Layer 6 of a small transformer language model trained on English Wikipedia (11 layers, counted from 0, width 64).
In attention head 0, each number of a token's query is one row of weights dot the token's vector x plus its bias. The head spreads its attention over the tokens so far by the softmax of query dot key.

Query weights of the head. A number n stands for n times 0.0012.
q0 (bias 0.041): -136 -66 -7 -119 -83 25 10 -54 -102 42 -23 109 -38 160 22 -74 -112 94 -34 39 -95 -21 -15 181 146 29 159 -7 -168 27 74 -12 83 103 11 -160 49 95 -51 -39 90 -51 26 135 191 35 -44 1 -68 -109 -60 61 -64 92 97 88 -1 57 -128 64 21 -70 119 -140
q1 (bias 0.046): -41 -52 -46 74 -8 46 256 -20 216 -217 -40 -85 99 115 -79 62 -35 -410 -77 105 -117 -76 -46 118 155 -3 -53 -12 239 253 88 61 -273 -89 -90 61 112 60 60 -71 -141 92 -86 96 -117 8 123 94 56 -52 -12 -15 64 -44 186 -135 201 -152 -167 -233 -15 161 127 71
q2 (bias -0.106): 100 59 96 62 144 -65 -134 -2 -25 19 4 -13 125 -73 -5 -58 135 131 -40 -1 55 115 37 -154 -52 -24 -250 120 -41 -53 53 -49 145 -31 -169 84 -167 -69 -196 55 17 12 -155 -50 -5 -108 38 -35 -142 50 -1 -46 20 -52 -94 -109 -132 123 -13 -23 24 -158 -29 9
q3 (bias -0.016): -172 32 -4 196 33 32 -125 -59 -120 52 43 -11 -30 -64 -125 117 9 36 86 -194 61 -175 76 91 -22 10 -51 -90 -5 54 -8 -50 -81 -108 67 -78 -66 -138 -150 -88 11 65 82 -13 142 66 59 158 101 -9 -69 82 -39 -21 125 29 4 -27 -60 8 -92 -176 -48 36
q4 (bias 0.112): -134 1 -118 38 -146 111 94 13 -52 73 -130 48 99 139 62 22 -175 46 -23 -158 -243 -52 -140 107 60 31 -59 47 -116 32 -28 -51 -79 -85 -13 3 61 173 73 41 -157 48 -22 -232 1 100 -203 185 -3 -191 -97 -129 183 -27 96 -182 -41 113 11 21 -198 39 74 -118
q5 (bias 0.054): -14 -108 -68 -164 -94 29 165 7 56 4 -97 112 4 140 177 -53 -80 -135 -90 223 -11 57 -13 61 178 -73 53 -3 96 -37 -73 38 -112 -1 -41 81 56 -2 150 -63 -25 52 -27 10 -129 72 85 66 -25 -135 -67 -145 81 -5 62 59 2 -32 -42 29 3 101 41 29
q6 (bias 0.078): -4 159 -40 147 57 175 34 108 -16 -38 -104 57 -17 -30 360 25 -35 -122 18 109 -77 -44 -61 26 79 250 -9 29 -56 8 81 142 -21 130 -274 21 33 9 -23 -231 -22 -16 -93 92 -56 -35 -171 100 -9 25 -92 -162 -67 152 31 236 6 23 -80 -85 -71 -18 130 41
q7 (bias -0.189): 67 5 -103 -13 -43 -13 -201 -43 -128 -174 184 -136 -119 33 -77 -140 165 18 -31 -146 120 110 -20 -36 -5 -113 -16 0 64 -15 -61 -111 61 -107 -32 52 -66 33 -94 -19 -9 48 66 11 12 -29 77 -144 -88 46 -15 89 0 179 -79 296 -215 -18 -80 -67 93 -91 -99 35
q8 (bias -0.181): 13 -41 7 64 -97 83 -252 113 -109 -133 188 5 32 -174 -159 -145 288 213 -31 21 113 93 11 -159 93 -18 28 -128 -21 19 -120 -14 119 -132 143 -177 -142 -241 -179 9 112 12 49 132 208 -128 153 -54 40 135 49 106 -37 44 -160 60 6 -4 75 218 297 -145 -194 -137
q9 (bias 0.074): 47 -203 -16 -35 22 -8 -21 52 118 202 -32 41 26 -47 -64 70 34 56 30 -37 -197 -84 123 109 -48 203 -16 -70 -49 -77 49 204 -108 -25 84 -21 -4 99 38 103 -34 -40 -166 -84 32 100 -201 53 28 151 75 -70 148 -283 47 -373 -74 -77 67 5 -87 136 -66 -125
q10 (bias -0.032): 36 -28 55 -86 -152 -11 300 -33 -216 78 -32 -201 -4 204 -89 -96 -160 -271 -119 84 118 -135 -12 52 -82 -252 274 61 -37 3 132 -142 198 70 -105 35 -24 42 100 -124 -127 86 42 -48 -273 4 77 144 -50 -117 15 -128 120 58 184 253 157 -31 -101 157 -169 96 91 36
q11 (bias -0.066): 121 95 -22 -29 -31 1 -83 -2 66 78 98 -56 129 -138 -219 26 256 58 -172 -29 93 71 -100 -39 90 -1 74 6 -40 51 109 -28 76 -102 89 -41 -240 -90 -115 -17 286 104 -12 -99 138 -71 -94 -175 111 187 87 18 -48 -88 -36 94 -37 -18 24 2 145 -56 100 -92
q12 (bias 0.038): -47 63 18 -242 120 -6 7 -1 -30 -61 -1 2 -11 34 149 88 163 159 44 -92 -98 78 -162 -25 -15 27 -184 -104 -184 -108 -1 -5 0 -142 62 21 -34 -127 -152 -33 69 120 -80 16 -13 73 126 -56 136 48 149 -63 28 102 76 58 33 6 -51 -178 71 -54 -22 231
q13 (bias 0.146): 97 85 179 -201 263 -127 291 -169 46 242 -39 -1 32 -69 55 174 -175 -13 -21 232 64 251 -111 73 -72 -161 210 222 -76 19 15 28 25 217 -206 -36 -95 83 127 158 -23 38 -47 -77 -77 171 -156 -63 -25 -25 117 -91 5 -40 91 -230 -19 -56 -6 -219 -206 51 198 284
q14 (bias -0.425): 220 -176 -248 -107 -147 -27 3 17 154 -179 53 233 -27 76 -142 67 141 166 42 -366 11 75 -39 -58 78 -25 -113 -275 -97 49 265 -158 -58 -42 190 0 -50 -84 -238 30 77 102 84 27 32 -11 140 -254 358 18 187 -118 10 -144 -40 -80 90 134 -59 -80 60 -170 -144 99
q15 (bias 0.233): 90 114 119 70 87 130 230 -34 -73 175 54 -155 -45 198 157 -54 -168 -40 -9 -50 -143 74 26 53 -139 47 -286 45 90 -75 68 -3 -96 142 -149 29 -70 -8 43 -146 -91 96 -201 7 -110 -74 -139 231 -54 -246 -121 84 -117 76 127 -6 -85 -63 3 59 -138 160 129 -109
q16 (bias 0.131): -177 -47 -104 -163 -131 177 -42 -32 3 -148 84 -1 -77 -217 -122 107 39 59 117 -161 -119 40 72 22 197 -41 49 -173 -108 -135 203 -169 105 -113 -111 261 196 -30 -36 -149 -129 -100 85 243 -210 -256 -75 -39 -19 189 -61 -26 -117 178 173 87 90 -164 90 -166 82 243 -139 -166
q17 (bias 0.144): -16 -18 158 24 57 -18 -179 -85 -73 -329 -5 -127 -77 -60 173 125 48 -118 -366 2 55 120 332 -44 -82 208 -65 121 -37 -42 -281 276 -163 204 -130 -140 152 243 -80 113 -197 -131 42 155 -19 80 121 -117 73 -93 95 390 -142 -75 -183 -151 21 -59 58 160 -194 236 -119 -166
q18 (bias -0.001): 226 -2 -131 210 96 52 113 24 -15 328 70 183 68 199 92 271 -38 241 277 -128 -158 -34 -187 182 -146 309 -217 -112 301 185 57 -302 -180 -22 151 63 -66 36 203 116 225 272 -34 75 208 -20 -2 51 -130 -44 188 -193 179 40 105 -138 -347 -54 122 87 120 168 -125 90
q19 (bias 0.061): 157 -19 91 -323 188 14 89 236 22 389 245 20 120 61 113 -122 93 14 14 -38 150 -127 -35 -72 -252 -200 -82 227 18 23 -225 -179 113 144 -84 -142 -138 -34 317 -169 171 -151 161 -229 -99 45 -175 -172 68 -11 -43 -163 17 128 -134 313 -84 -159 376 -182 -258 113 63 319
q20 (bias -0.136): 442 -178 111 -339 -55 17 -36 -29 291 34 -138 174 -173 311 -306 -73 137 -306 18 -56 225 47 -20 183 -139 -57 73 -234 -174 -70 -62 97 174 -52 -21 -289 75 -167 34 -119 391 22 -29 406 -161 -30 24 -170 -60 -193 136 32 208 134 87 75 18 63 -140 237 -83 -206 68 -2
q21 (bias -0.144): 29 155 94 26 -272 18 88 -75 -244 -344 168 223 -215 -446 14 0 222 -271 -183 -58 46 -144 -149 -87 -170 -212 31 -93 197 5 -152 -181 98 138 -98 153 -15 155 -112 -374 -51 -33 -11 -231 173 -14 16 -100 -29 26 83 74 -285 185 -84 70 -42 -178 -40 4 16 -140 153 84
q22 (bias -0.150): -32 -70 -123 96 -21 -50 74 148 105 99 191 94 243 -113 -79 56 106 -166 -126 -26 -107 91 -148 -90 63 -65 107 125 90 90 163 -94 151 -45 -16 35 396 -91 176 -173 95 247 -177 -318 -52 -6 -165 -65 -409 23 -267 276 357 -19 -126 -264 40 -49 233 -13 112 -109 -60 100
q23 (bias 0.172): 173 168 342 36 -77 -209 27 -73 -90 -130 75 56 -154 4 94 77 10 247 60 217 109 -145 6 44 4 273 -150 -69 98 -6 -32 -61 -72 177 -185 -7 -174 -55 233 -264 -124 -114 -186 145 -131 -236 -426 84 43 -331 135 -63 -235 364 -304 22 -477 -105 40 -322 -68 -20 -321 58
q24 (bias -0.077): 2 60 67 142 -31 61 -8 133 -95 93 157 200 131 166 -95 83 -183 -50 86 57 126 -197 177 -378 -76 65 -345 -279 58 148 -110 -262 17 241 -292 -224 162 -65 -107 -82 12 17 -84 -7 -145 -67 164 -167 -103 -212 -208 -33 18 -154 -100 110 -25 60 353 97 -95 -26 31 1
q25 (bias -0.212): 19 29 -322 -146 -230 144 73 -92 -11 -183 -92 282 -72 -91 38 254 247 -55 -34 -305 217 -119 40 -86 162 244 -69 -61 300 -101 -185 146 183 -90 202 -72 123 -201 3 78 -113 116 152 -133 52 -55 196 175 -229 138 176 4 65 -57 -165 -261 -20 -109 -95 -116 126 -60 -193 95
q26 (bias 0.100): 38 -194 -120 122 95 76 -10 -96 75 -61 -30 118 -207 -149 -223 31 37 -236 -102 144 -63 -98 239 -113 360 422 -139 -102 48 -68 23 -276 -78 59 111 -170 154 218 -35 -49 19 -125 30 165 189 -139 261 -211 -194 -58 -354 -94 -256 -2 -47 -235 -37 -170 -8 -7 165 6 -352 -158
q27 (bias 0.131): -92 -3 185 -39 -34 295 -101 -161 250 4 162 -71 -359 15 222 -250 81 38 -134 -240 152 190 -6 16 -202 -30 131 377 -54 -214 -1 77 205 134 51 258 189 -7 202 -92 137 126 207 -5 -45 75 52 -8 -213 157 225 243 300 106 51 47 -117 -184 239 83 -125 89 -53 -82
q28 (bias -0.128): 24 113 -91 105 -186 -96 6 44 -140 -352 -48 -322 -284 133 -74 -102 -287 -146 120 -217 159 -105 7 -130 -310 -84 -73 -261 -6 7 52 -151 -58 35 -118 116 145 -177 -148 -176 -417 263 -34 -35 -365 190 -5 119 -30 -363 -127 -23 -114 109 -83 129 -6 -105 -88 122 69 -100 -6 -293
q29 (bias 0.243): 212 199 214 54 -49 122 -127 176 -182 187 -96 -185 68 -24 58 52 -147 -127 -13 244 140 -19 -112 155 70 -190 214 300 40 -128 -228 -43 -37 -128 -130 76 120 -56 294 256 175 301 255 266 95 100 -113 98 -184 -151 167 -28 -29 283 222 -179 -188 -201 319 41 0 200 -233 273
q30 (bias 0.100): 197 269 -30 58 -194 -125 -129 -123 -211 -129 -40 -51 187 -213 74 153 24 39 32 205 -94 361 -276 80 382 50 115 68 91 244 454 102 24 -18 -181 229 -152 37 20 -7 161 108 -77 185 178 -315 -120 97 256 42 425 -28 -26 8 161 -243 -164 71 -41 132 254 280 22 -329
q31 (bias 0.142): -14 -175 134 -113 -66 -257 -23 24 31 10 3 20 -43 -181 -152 272 -77 -75 194 74 -63 -132 -28 -329 231 19 -56 152 -50 -22 172 -39 -152 -47 -69 27 212 5 25 -291 127 -75 -41 332 -39 2 -193 -391 197 -222 79 55 145 148 -84 -187 -312 11 -50 -342 -426 49 -301 205

Each question shows a short text with each token's key, already scaled and adjusted for position as the last token sees it. A number n stands for n times 0.0026.

Then comes the last token's vector x. A number n stands for n times 0.0077.

0 "c": 56 -37 -1 -36 -59 -10 -38 -32 -24 7 -28 -59 110 -165 -27 177 -4 5 -3 48 -5 86 -146 -10 94 63 25 90 -8 84 60 -111
1 "he": 12 21 22 -29 -46 -40 -27 -41 -9 -41 -4 -21 57 -108 -49 176 3 -74 11 135 -12 95 -119 53 63 8 103 37 74 77 7 -91
2 ")": -49 -47 -45 25 103 -25 14 69 35 -54 15 -53 66 71 -130 51 107 -188 93 -53 5 99 57 44 45 -53 128 27 -40 178 76 6
3 " were": -30 47 -3 -31 -21 -26 40 7 4 -11 -41 -53 3 42 -242 165 -36 -209 -28 -108 75 94 32 127 -88 16 -21 182 18 240 77 4
4 " b": 20 -27 -5 32 51 -8 54 -39 -71 59 -85 -126 148 14 -152 303 112 -95 -38 -126 6 111 -177 87 -76 -21 9 94 59 110 117 23
5 "ot": -29 0 72 12 3 -59 32 -35 -90 -20 -138 -36 6 112 -8 309 172 -52 -101 -63 -58 97 33 -94 166 36 -114 134 61 -3 -63 -32
6 "h": 33 -1 29 60 125 -66 80 -23 -88 -63 7 -2 53 136 6 278 75 -208 -41 7 259 100 -126 70 -45 51 60 29 65 116 47 12
7 " d": -28 24 -72 90 37 -46 68 -39 -78 66 -172 -93 137 15 -174 259 202 1 -60 -107 -55 44 -24 2 8 36 46 102 50 131 101 38
x: -243 -99 -54 -83 -126 -88 -123 139 -71 146 -49 87 -103 -39 -35 94 7 -55 -7 232 35 42 -125 -12 -72 -53 4 20 9 36 -47 58 114 -101 5 12 -199 -86 112 -58 59 33 105 66 -113 22 7 144 -44 -107 -151 89 -27 149 84 -143 12 106 -6 86 13 335 -20 95
Which two tokens does the last token look at most, in order? 3 " were", 2 ")"

0 " M": -12 -11 6 -22 -32 -16 45 -54 20 38 -110 -59 139 -72 -205 160 97 50 -80 -171 -168 75 -72 60 98 -76 146 113 13 28 6 101
1 "a": 26 -32 33 -67 -57 -57 -12 -16 41 16 -106 30 55 47 -4 138 144 28 -71 -170 -94 5 -3 21 189 -13 44 85 114 -22 -64 215
2 "a": 3 -23 30 -11 17 -53 -45 9 20 -2 15 -17 110 38 -24 110 125 15 -145 -138 42 13 -38 39 132 -1 161 -1 40 -1 -56 250
3 "h": -1 -10 8 30 95 -59 4 -34 -54 14 22 2 137 72 18 197 108 -16 -86 -79 98 87 -108 112 134 4 194 -57 182 -77 -30 157
4 "ou": 35 -20 -105 -1 75 48 -8 20 -9 31 -1 -78 52 46 12 174 161 -204 -20 -46 -24 174 -127 124 -38 10 229 -113 -30 -68 40 76
5 " (": 3 44 7 63 -44 39 59 41 -83 -50 1 -36 80 87 -125 167 77 -35 -68 -264 -171 44 -95 -100 8 25 -56 57 13 -75 103 -69
6 "D": -46 -5 7 35 -46 -30 91 30 -30 -51 -77 -54 147 38 -121 138 125 73 -178 -144 -208 16 -145 -173 -96 -25 -41 196 -8 11 111 -137
7 "ay": -35 -18 10 -44 -6 -31 75 -18 -30 -13 -2 8 25 28 -101 103 76 -5 -259 -39 -145 -3 -135 -130 95 -53 34 -63 -1 -104 -144 -102
x: -82 164 -2 67 230 87 98 -1 -78 -59 223 -22 16 -93 2 4 -194 -26 -58 163 -43 45 95 34 -82 -14 138 73 -55 -72 -118 30 42 -10 -43 -6 -144 134 -192 -4 -78 -468 -107 174 92 -34 -60 56 89 131 -124 34 32 -197 34 -34 -3 108 2 -19 4 5 -100 -195
Which two tokens does the last token look at most, in order? 7 "ay", 6 "D"

0 "ial": -1 10 -26 -20 -7 33 1 4 -47 -7 12 -87 46 38 -187 138 131 -188 42 -47 -13 -1 -71 78 91 17 -22 54 -69 152 103 -92
1 ".": -224 145 37 160 126 -39 -95 -112 -128 104 69 -155 68 1 -77 170 49 -96 27 22 -103 114 9 -1 -61 64 11 -5 -26 93 77 -53
2 " The": 5 12 -6 2 -38 -3 77 -22 -28 0 -102 -23 102 -14 -240 222 36 -41 45 29 -17 151 -130 164 -67 -84 63 208 18 146 152 19
3 " c": -15 -64 56 35 -1 -13 12 -49 -25 67 -124 -108 124 -8 -122 264 130 -85 8 -36 -52 45 -138 7 -52 -70 31 89 72 159 195 -43
4 "ar": 73 -21 55 7 49 -52 58 -58 -41 60 -92 -38 63 135 -68 253 86 -141 -39 65 4 60 -7 56 49 67 -102 48 32 181 47 -48
5 "p": -53 -12 13 0 -19 -27 -19 35 30 -62 -30 -57 51 45 -124 102 99 -124 -91 43 65 127 -86 145 2 18 -95 8 -43 140 74 -23
6 "ar": -5 -9 28 18 71 -38 50 -4 -18 -14 -114 -36 36 74 -61 293 36 -179 -12 13 120 147 -191 125 106 42 -51 -32 -34 89 53 -17
7 "k": -22 -2 -16 4 0 -1 6 43 -55 -63 -72 -19 104 72 -143 154 87 -114 -114 -32 137 102 -235 162 -44 -1 51 20 -24 61 39 -3
x: 80 103 94 4 47 -101 -25 25 34 -215 -33 -33 4 30 -44 -62 -24 -59 -78 293 -20 89 -99 25 -72 99 -57 219 -127 16 26 45 -118 -72 32 -104 -240 -72 -102 156 175 29 -10 237 -74 -149 -198 -12 117 -21 51 90 105 -7 16 -62 158 -9 -9 -173 -14 104 -168 2
Which two tokens does the last token look at most, in order? 2 " The", 7 "k"

0 ",": 10 27 19 36 9 39 -7 31 26 6 -17 11 25 -13 -188 74 105 -118 -38 -93 4 237 -28 90 85 60 40 41 -49 240 82 21
1 " the": 2 -2 -3 27 -42 2 33 -5 -11 4 -97 -16 104 5 -228 218 44 -12 23 21 -11 171 -167 226 -66 -54 53 178 20 197 138 89
2 " b": -32 -22 26 31 25 -11 32 -43 -59 58 -85 -112 160 -16 -163 286 123 -59 -79 -149 -33 84 -187 83 -64 -59 40 76 46 60 104 23
3 "om": 7 24 44 -38 20 -38 13 -15 -11 26 -41 -30 19 86 58 79 80 -57 -57 -119 -15 6 0 -111 76 36 -131 18 75 -10 -69 14
4 "b": -44 11 -28 5 12 16 -27 37 -34 -37 4 -57 41 6 3 200 119 -77 -108 -118 -15 227 -136 163 0 89 -65 15 100 82 -29 17
5 "-": -18 39 26 65 36 23 12 41 -16 0 -91 -60 95 49 -92 131 77 -101 -22 -236 -25 148 -6 48 104 154 -86 38 -88 117 -20 82
6 "d": -34 -28 27 67 -37 -98 38 -32 -19 -8 -93 -33 135 -19 -175 213 169 76 -145 -150 -96 115 -154 73 -19 81 -97 175 61 155 84 -4
7 "am": -21 27 -11 36 65 -24 -5 -17 -74 72 -15 -74 77 -29 -98 177 67 39 -82 -175 0 87 -233 75 68 84 -72 9 51 32 63 0
x: -83 -14 -8 -109 -9 -139 56 -130 -146 -91 -79 31 200 37 -36 -219 14 -112 83 237 102 145 143 -32 -14 -158 59 -9 57 -156 34 160 -32 44 -139 45 -141 2 -78 71 253 -132 2 102 138 -65 -15 103 192 105 146 -41 -85 180 79 -31 -79 -43 -72 -217 -30 63 -200 -28
Which token does the last token look at most, and with what share of its attention? 1 " the", with about 70%

0 "x": 16 1 37 -85 -70 -16 63 -54 -31 16 -113 -39 45 -42 -121 184 67 -15 11 -31 18 -15 -182 -9 93 74 -55 115 -22 116 237 -52
1 "-": -82 -26 39 -47 7 12 15 -46 -36 5 -69 -62 174 -14 -197 131 50 -9 -43 -188 -103 19 -101 -85 112 118 -112 127 -48 20 42 -71
2 "P": -11 -52 54 -47 -22 -20 73 -1 -23 23 -141 -88 205 -23 -258 184 187 5 -38 -168 -79 -52 -147 -5 54 -5 52 166 20 144 184 -58
3 "l": -31 -56 3 90 -27 -44 39 -98 -63 81 -71 -102 -26 -63 -102 221 -41 32 -114 -68 -15 146 -150 100 56 4 -38 15 69 87 106 6
4 "at": 2 8 65 4 -20 -65 78 -6 -23 -22 -142 -19 122 -68 -77 347 122 -68 15 10 3 -33 -277 -50 99 -20 88 112 29 -8 174 -51
5 "z": -60 -10 60 40 -22 -17 7 53 -9 -41 -79 2 153 7 -86 152 161 9 -107 -90 68 -9 -310 17 140 -13 83 66 -29 -77 75 21
6 " a": 35 8 -28 -11 13 0 28 -16 -52 43 -88 -61 148 -17 -118 352 -61 1 -154 -94 61 95 -268 5 -40 28 -48 204 91 74 136 -22
7 "g": 42 -14 -31 68 65 -57 64 -35 -42 45 -114 -128 142 -78 -65 263 158 -100 121 -77 -83 115 -91 -94 116 89 115 181 139 -85 145 -96
x: -140 -2 -175 127 -28 155 -168 -237 25 126 52 16 -31 122 -42 158 -138 -19 -19 28 -16 -28 -65 -77 115 -57 -142 19 -166 -99 157 5 54 -85 -98 -167 -21 -97 122 34 370 -177 3 -118 99 -191 28 241 40 75 -68 -30 -131 -13 50 -35 -93 -64 78 -38 2 144 7 16
Which token does the last token look at most, and with what share of its attention? 4 "at", with about 40%

0 "2": 3 -13 6 41 19 -40 61 -45 -30 -53 52 -42 0 -57 -22 134 229 -204 174 -123 -232 193 41 7 60 188 128 -153 -116 26 118 -80
1 " and": 8 -17 -24 1 -11 8 31 29 71 7 -4 4 64 -21 -147 187 82 -128 28 -69 9 131 -171 130 33 32 17 54 -43 265 104 24
2 " ": 1 -10 129 -13 -26 -74 -7 32 41 -53 -95 -92 -20 -170 -61 228 63 -106 66 -111 -32 160 -91 12 33 126 114 51 80 203 109 31
3 "2": 24 10 12 -11 2 -49 24 2 -16 -125 15 6 59 -33 21 160 97 110 -57 -152 133 181 13 -186 110 148 83 179 171 33 121 91
4 "00": -25 -4 15 12 -19 -61 -11 -1 14 -22 28 12 45 -37 8 115 168 153 -30 -150 -113 222 182 -133 86 216 36 244 164 162 -59 54
5 "4": -25 -15 -10 -48 36 12 -16 67 71 -74 92 -18 -15 -104 -55 159 179 -199 99 -166 -228 209 -42 155 117 88 99 -195 217 51 75 -49
6 ".": 56 234 -83 -111 78 82 -19 -99 -82 70 138 -127 58 -4 -102 194 132 -164 186 -84 -178 155 -37 92 -40 103 36 -38 40 137 92 -16
7 " Al": 6 22 -50 53 46 -43 76 28 33 57 -98 -46 21 -37 -117 223 9 -163 -100 -120 -54 110 -67 15 54 21 -33 -13 72 208 53 -34
x: -219 123 177 -73 4 11 -137 -121 -50 -40 -180 -49 189 232 -68 18 -309 35 199 49 8 167 -66 -2 32 -13 -5 -14 -10 47 -111 -72 60 -28 -7 143 -50 97 32 -14 -50 30 -74 92 -13 -27 -46 31 62 101 -225 -14 29 44 92 25 -251 120 263 -7 -109 166 22 23
Which token does the last token look at most, and with what share of its attention? 6 ".", with about 50%

0 "u": 9 -41 0 -68 -50 -42 -11 22 31 4 -145 -61 88 -91 -89 222 147 -64 -113 -54 86 146 -54 72 126 3 108 156 -36 195 12 99
1 "es": 15 15 0 -37 -7 -38 -13 -18 1 44 -54 -38 121 -19 -85 101 144 -37 24 -90 47 44 -88 136 122 73 115 138 -132 217 1 130
2 " G": -13 -19 45 -3 -8 -41 39 -59 -3 25 -97 -48 179 -1 -162 127 113 -15 13 -170 -74 7 -47 29 28 -96 205 31 -28 7 110 92
3 "ew": 9 35 55 -13 -39 -27 -26 -62 20 -2 -61 3 41 -14 -93 112 93 -71 -89 -20 109 14 -51 -47 54 -91 44 -64 103 -126 22 16
4 "and": 4 35 -35 -22 8 16 35 26 9 -30 19 -23 93 52 -67 107 133 -38 -74 -113 -45 -8 -104 27 7 -60 154 -68 67 -10 -42 20
5 "h": -2 -14 16 22 93 -37 52 -25 -60 35 37 24 58 85 2 122 80 -22 -58 -178 143 -28 -49 78 113 -127 231 -128 86 -37 -28 96
6 "a": -41 13 -24 19 12 -7 -6 38 -11 -25 33 -27 31 43 -42 28 46 -81 -74 -186 -21 -102 -139 97 -11 -70 209 -133 -90 -86 1 95
7 "us": 15 7 -44 8 16 1 29 11 -17 7 23 -60 73 -43 -78 17 87 -54 -6 -108 -32 -112 -146 190 35 -82 262 -66 -69 25 25 119
x: -1 -95 29 43 142 -112 39 -125 32 9 162 -113 -55 -63 -131 87 36 173 -6 134 -117 16 -1 -31 28 225 -87 20 -9 114 31 91 71 -4 -15 8 -70 -226 -125 105 111 -217 -155 165 41 -84 111 -119 196 -184 -18 -200 -108 -31 51 -55 94 -32 -64 25 85 118 -238 42
Which two tokens does the last token look at most, in order? 7 "us", 6 "a"

0 " ": -33 3 21 -109 -51 -67 -3 -19 -12 -4 -47 -98 125 -159 12 288 176 105 35 -225 -137 106 -112 -161 -6 271 45 127 38 133 151 25
1 "her": 48 -1 -27 -44 13 -32 -13 -38 55 29 18 57 152 -37 -155 -51 42 -1 12 -60 32 107 37 55 -32 1 -106 110 -108 203 280 54
2 " a": -26 22 18 16 -7 -18 1 -24 2 48 -82 -39 132 -33 -114 346 -59 -15 -149 -35 48 109 -230 18 -47 2 -55 208 114 128 147 -5
3 "f": -14 3 93 -13 -7 -134 139 -142 -81 58 -134 -25 62 22 -93 348 202 -215 35 -72 27 46 -19 -133 129 64 46 122 168 -1 118 -48
4 "ter": 4 -56 79 35 19 -79 64 -97 -89 6 66 3 -40 -82 -87 232 95 -71 -47 -37 -118 61 -19 6 83 78 3 -20 86 160 38 -53
5 " he": 21 -16 -21 15 16 16 -2 -17 73 1 4 -9 29 -34 -118 70 85 -213 6 -2 -8 164 24 141 -167 -84 11 59 -12 235 188 49
6 " h": -6 -2 5 47 5 -6 57 -16 -71 21 -83 -83 121 88 -156 228 56 -55 -72 -170 -61 -5 -92 15 -105 -93 -6 109 38 59 139 42
7 "as": -2 -10 38 9 11 -1 17 55 -11 -46 5 0 -41 153 -123 49 33 -260 -100 -8 73 30 56 35 -157 -45 -43 113 25 91 6 -64
x: 183 62 169 -43 189 84 -39 127 119 -53 -7 -99 149 14 -12 -40 -223 116 136 10 -79 -48 -63 -7 -40 -30 229 78 -66 -148 94 83 -16 -155 -84 64 133 -46 -119 -8 239 -8 -145 47 91 66 -6 8 -196 -157 188 -28 153 -67 -40 -110 -152 4 -217 -121 134 -13 41 -67
Which token does the last token look at most? 1 "her"

0 " it": -17 42 25 -5 -3 -19 12 -41 -3 12 -32 -79 70 -44 -164 53 117 -111 46 32 -121 133 86 71 -94 -68 35 170 -90 134 146 6
1 "s": -16 31 8 -4 -11 -9 -12 -76 -3 9 -28 -33 132 1 -182 103 55 -99 9 19 -77 30 19 72 -51 -119 -22 214 18 140 153 -17
2 " c": -54 -21 84 1 -7 -19 20 -68 -16 80 -147 -82 130 -8 -112 223 121 -53 -15 -46 -74 25 -112 -29 -32 -60 40 59 42 150 185 -20
3 "ur": 26 -11 54 -24 -23 -44 -3 -24 -7 42 -54 15 -4 54 52 208 -14 -20 -94 147 -117 115 -6 -15 32 19 -88 43 114 101 -100 -76
4 "r": -53 -13 45 16 5 -40 -29 25 -48 -44 -31 -78 107 -82 -17 150 37 -33 69 -16 18 97 -70 -23 23 69 35 124 16 134 71 -43
5 "ent": 8 32 44 65 -63 -38 11 -51 -6 27 -117 -67 16 2 -125 179 151 -223 -59 78 -34 113 -55 -22 34 4 19 86 -10 -19 12 -63
6 " n": 5 11 -11 82 20 -13 97 -8 -43 62 -118 -92 38 23 -134 199 182 -91 -18 -154 -133 69 -139 59 4 -46 -14 41 -52 65 100 100
7 "ame": -71 43 10 -8 73 81 11 -14 -65 -27 4 -123 98 82 -68 74 128 -91 -52 -17 -127 28 -2 -77 -26 63 -23 65 -25 115 -10 7
x: 91 284 -49 -7 79 -35 86 -133 27 234 36 -34 -30 -31 -58 -44 -67 -116 -45 131 20 36 26 -15 -56 -100 101 143 -118 88 62 52 47 -194 82 264 -43 36 -175 -37 32 -56 -158 137 136 -59 40 -39 -52 16 16 125 -120 -90 45 -57 3 143 176 26 145 -9 -213 -241
Which token does the last token look at most, and with what share of its attention? 2 " c", with about 40%

0 ",": 10 27 19 36 9 39 -7 31 26 6 -17 11 25 -13 -188 74 105 -118 -38 -93 4 237 -28 90 85 60 40 41 -49 240 82 21
1 " wh": -34 24 54 8 -23 -53 3 -110 -65 90 -142 -21 69 -3 -152 322 107 2 -179 -103 -21 65 -111 42 16 1 13 62 109 35 40 96
2 "o": -37 -25 43 -28 -10 -15 -35 9 55 0 -26 42 104 -3 -91 119 162 -172 64 21 73 72 -83 153 -95 28 -85 162 125 169 126 60
3 " st": -30 -35 41 39 -4 0 22 -49 -48 85 -44 -98 93 -8 -126 267 216 -43 -9 -95 -109 50 -69 114 -10 -58 -1 43 19 135 93 61
4 "art": 21 -23 86 44 -17 -69 -8 21 -23 -91 -111 -30 -30 78 -65 272 63 -195 -178 106 58 106 -188 2 -62 24 -142 42 175 185 17 -85
5 "ed": -7 -16 61 31 -12 -40 8 -35 -9 -58 -51 -71 57 61 -162 68 -41 -233 -103 46 95 132 33 50 -160 -1 -36 142 -51 154 87 -16
6 " the": 4 -6 -18 -18 -3 -35 46 2 -22 6 -99 -28 99 23 -191 222 40 -20 17 31 -9 171 -189 182 -98 -18 22 148 2 191 156 63
7 " o": -31 64 -41 8 88 72 90 -76 -149 109 -73 -110 161 14 14 354 98 -5 -101 -35 3 65 -117 -28 6 98 -70 136 111 80 54 -34
x: -176 -214 83 120 -33 9 -10 55 76 97 124 50 88 5 47 -56 30 154 -25 82 -104 111 -151 -83 83 -60 -10 -36 -178 158 -25 95 -18 -5 -53 173 -139 -235 238 -168 14 -85 103 17 45 8 126 125 -145 74 -214 148 -49 188 203 -171 -57 -53 122 94 -67 -33 114 -59
Which token does the last token look at most? 5 "ed"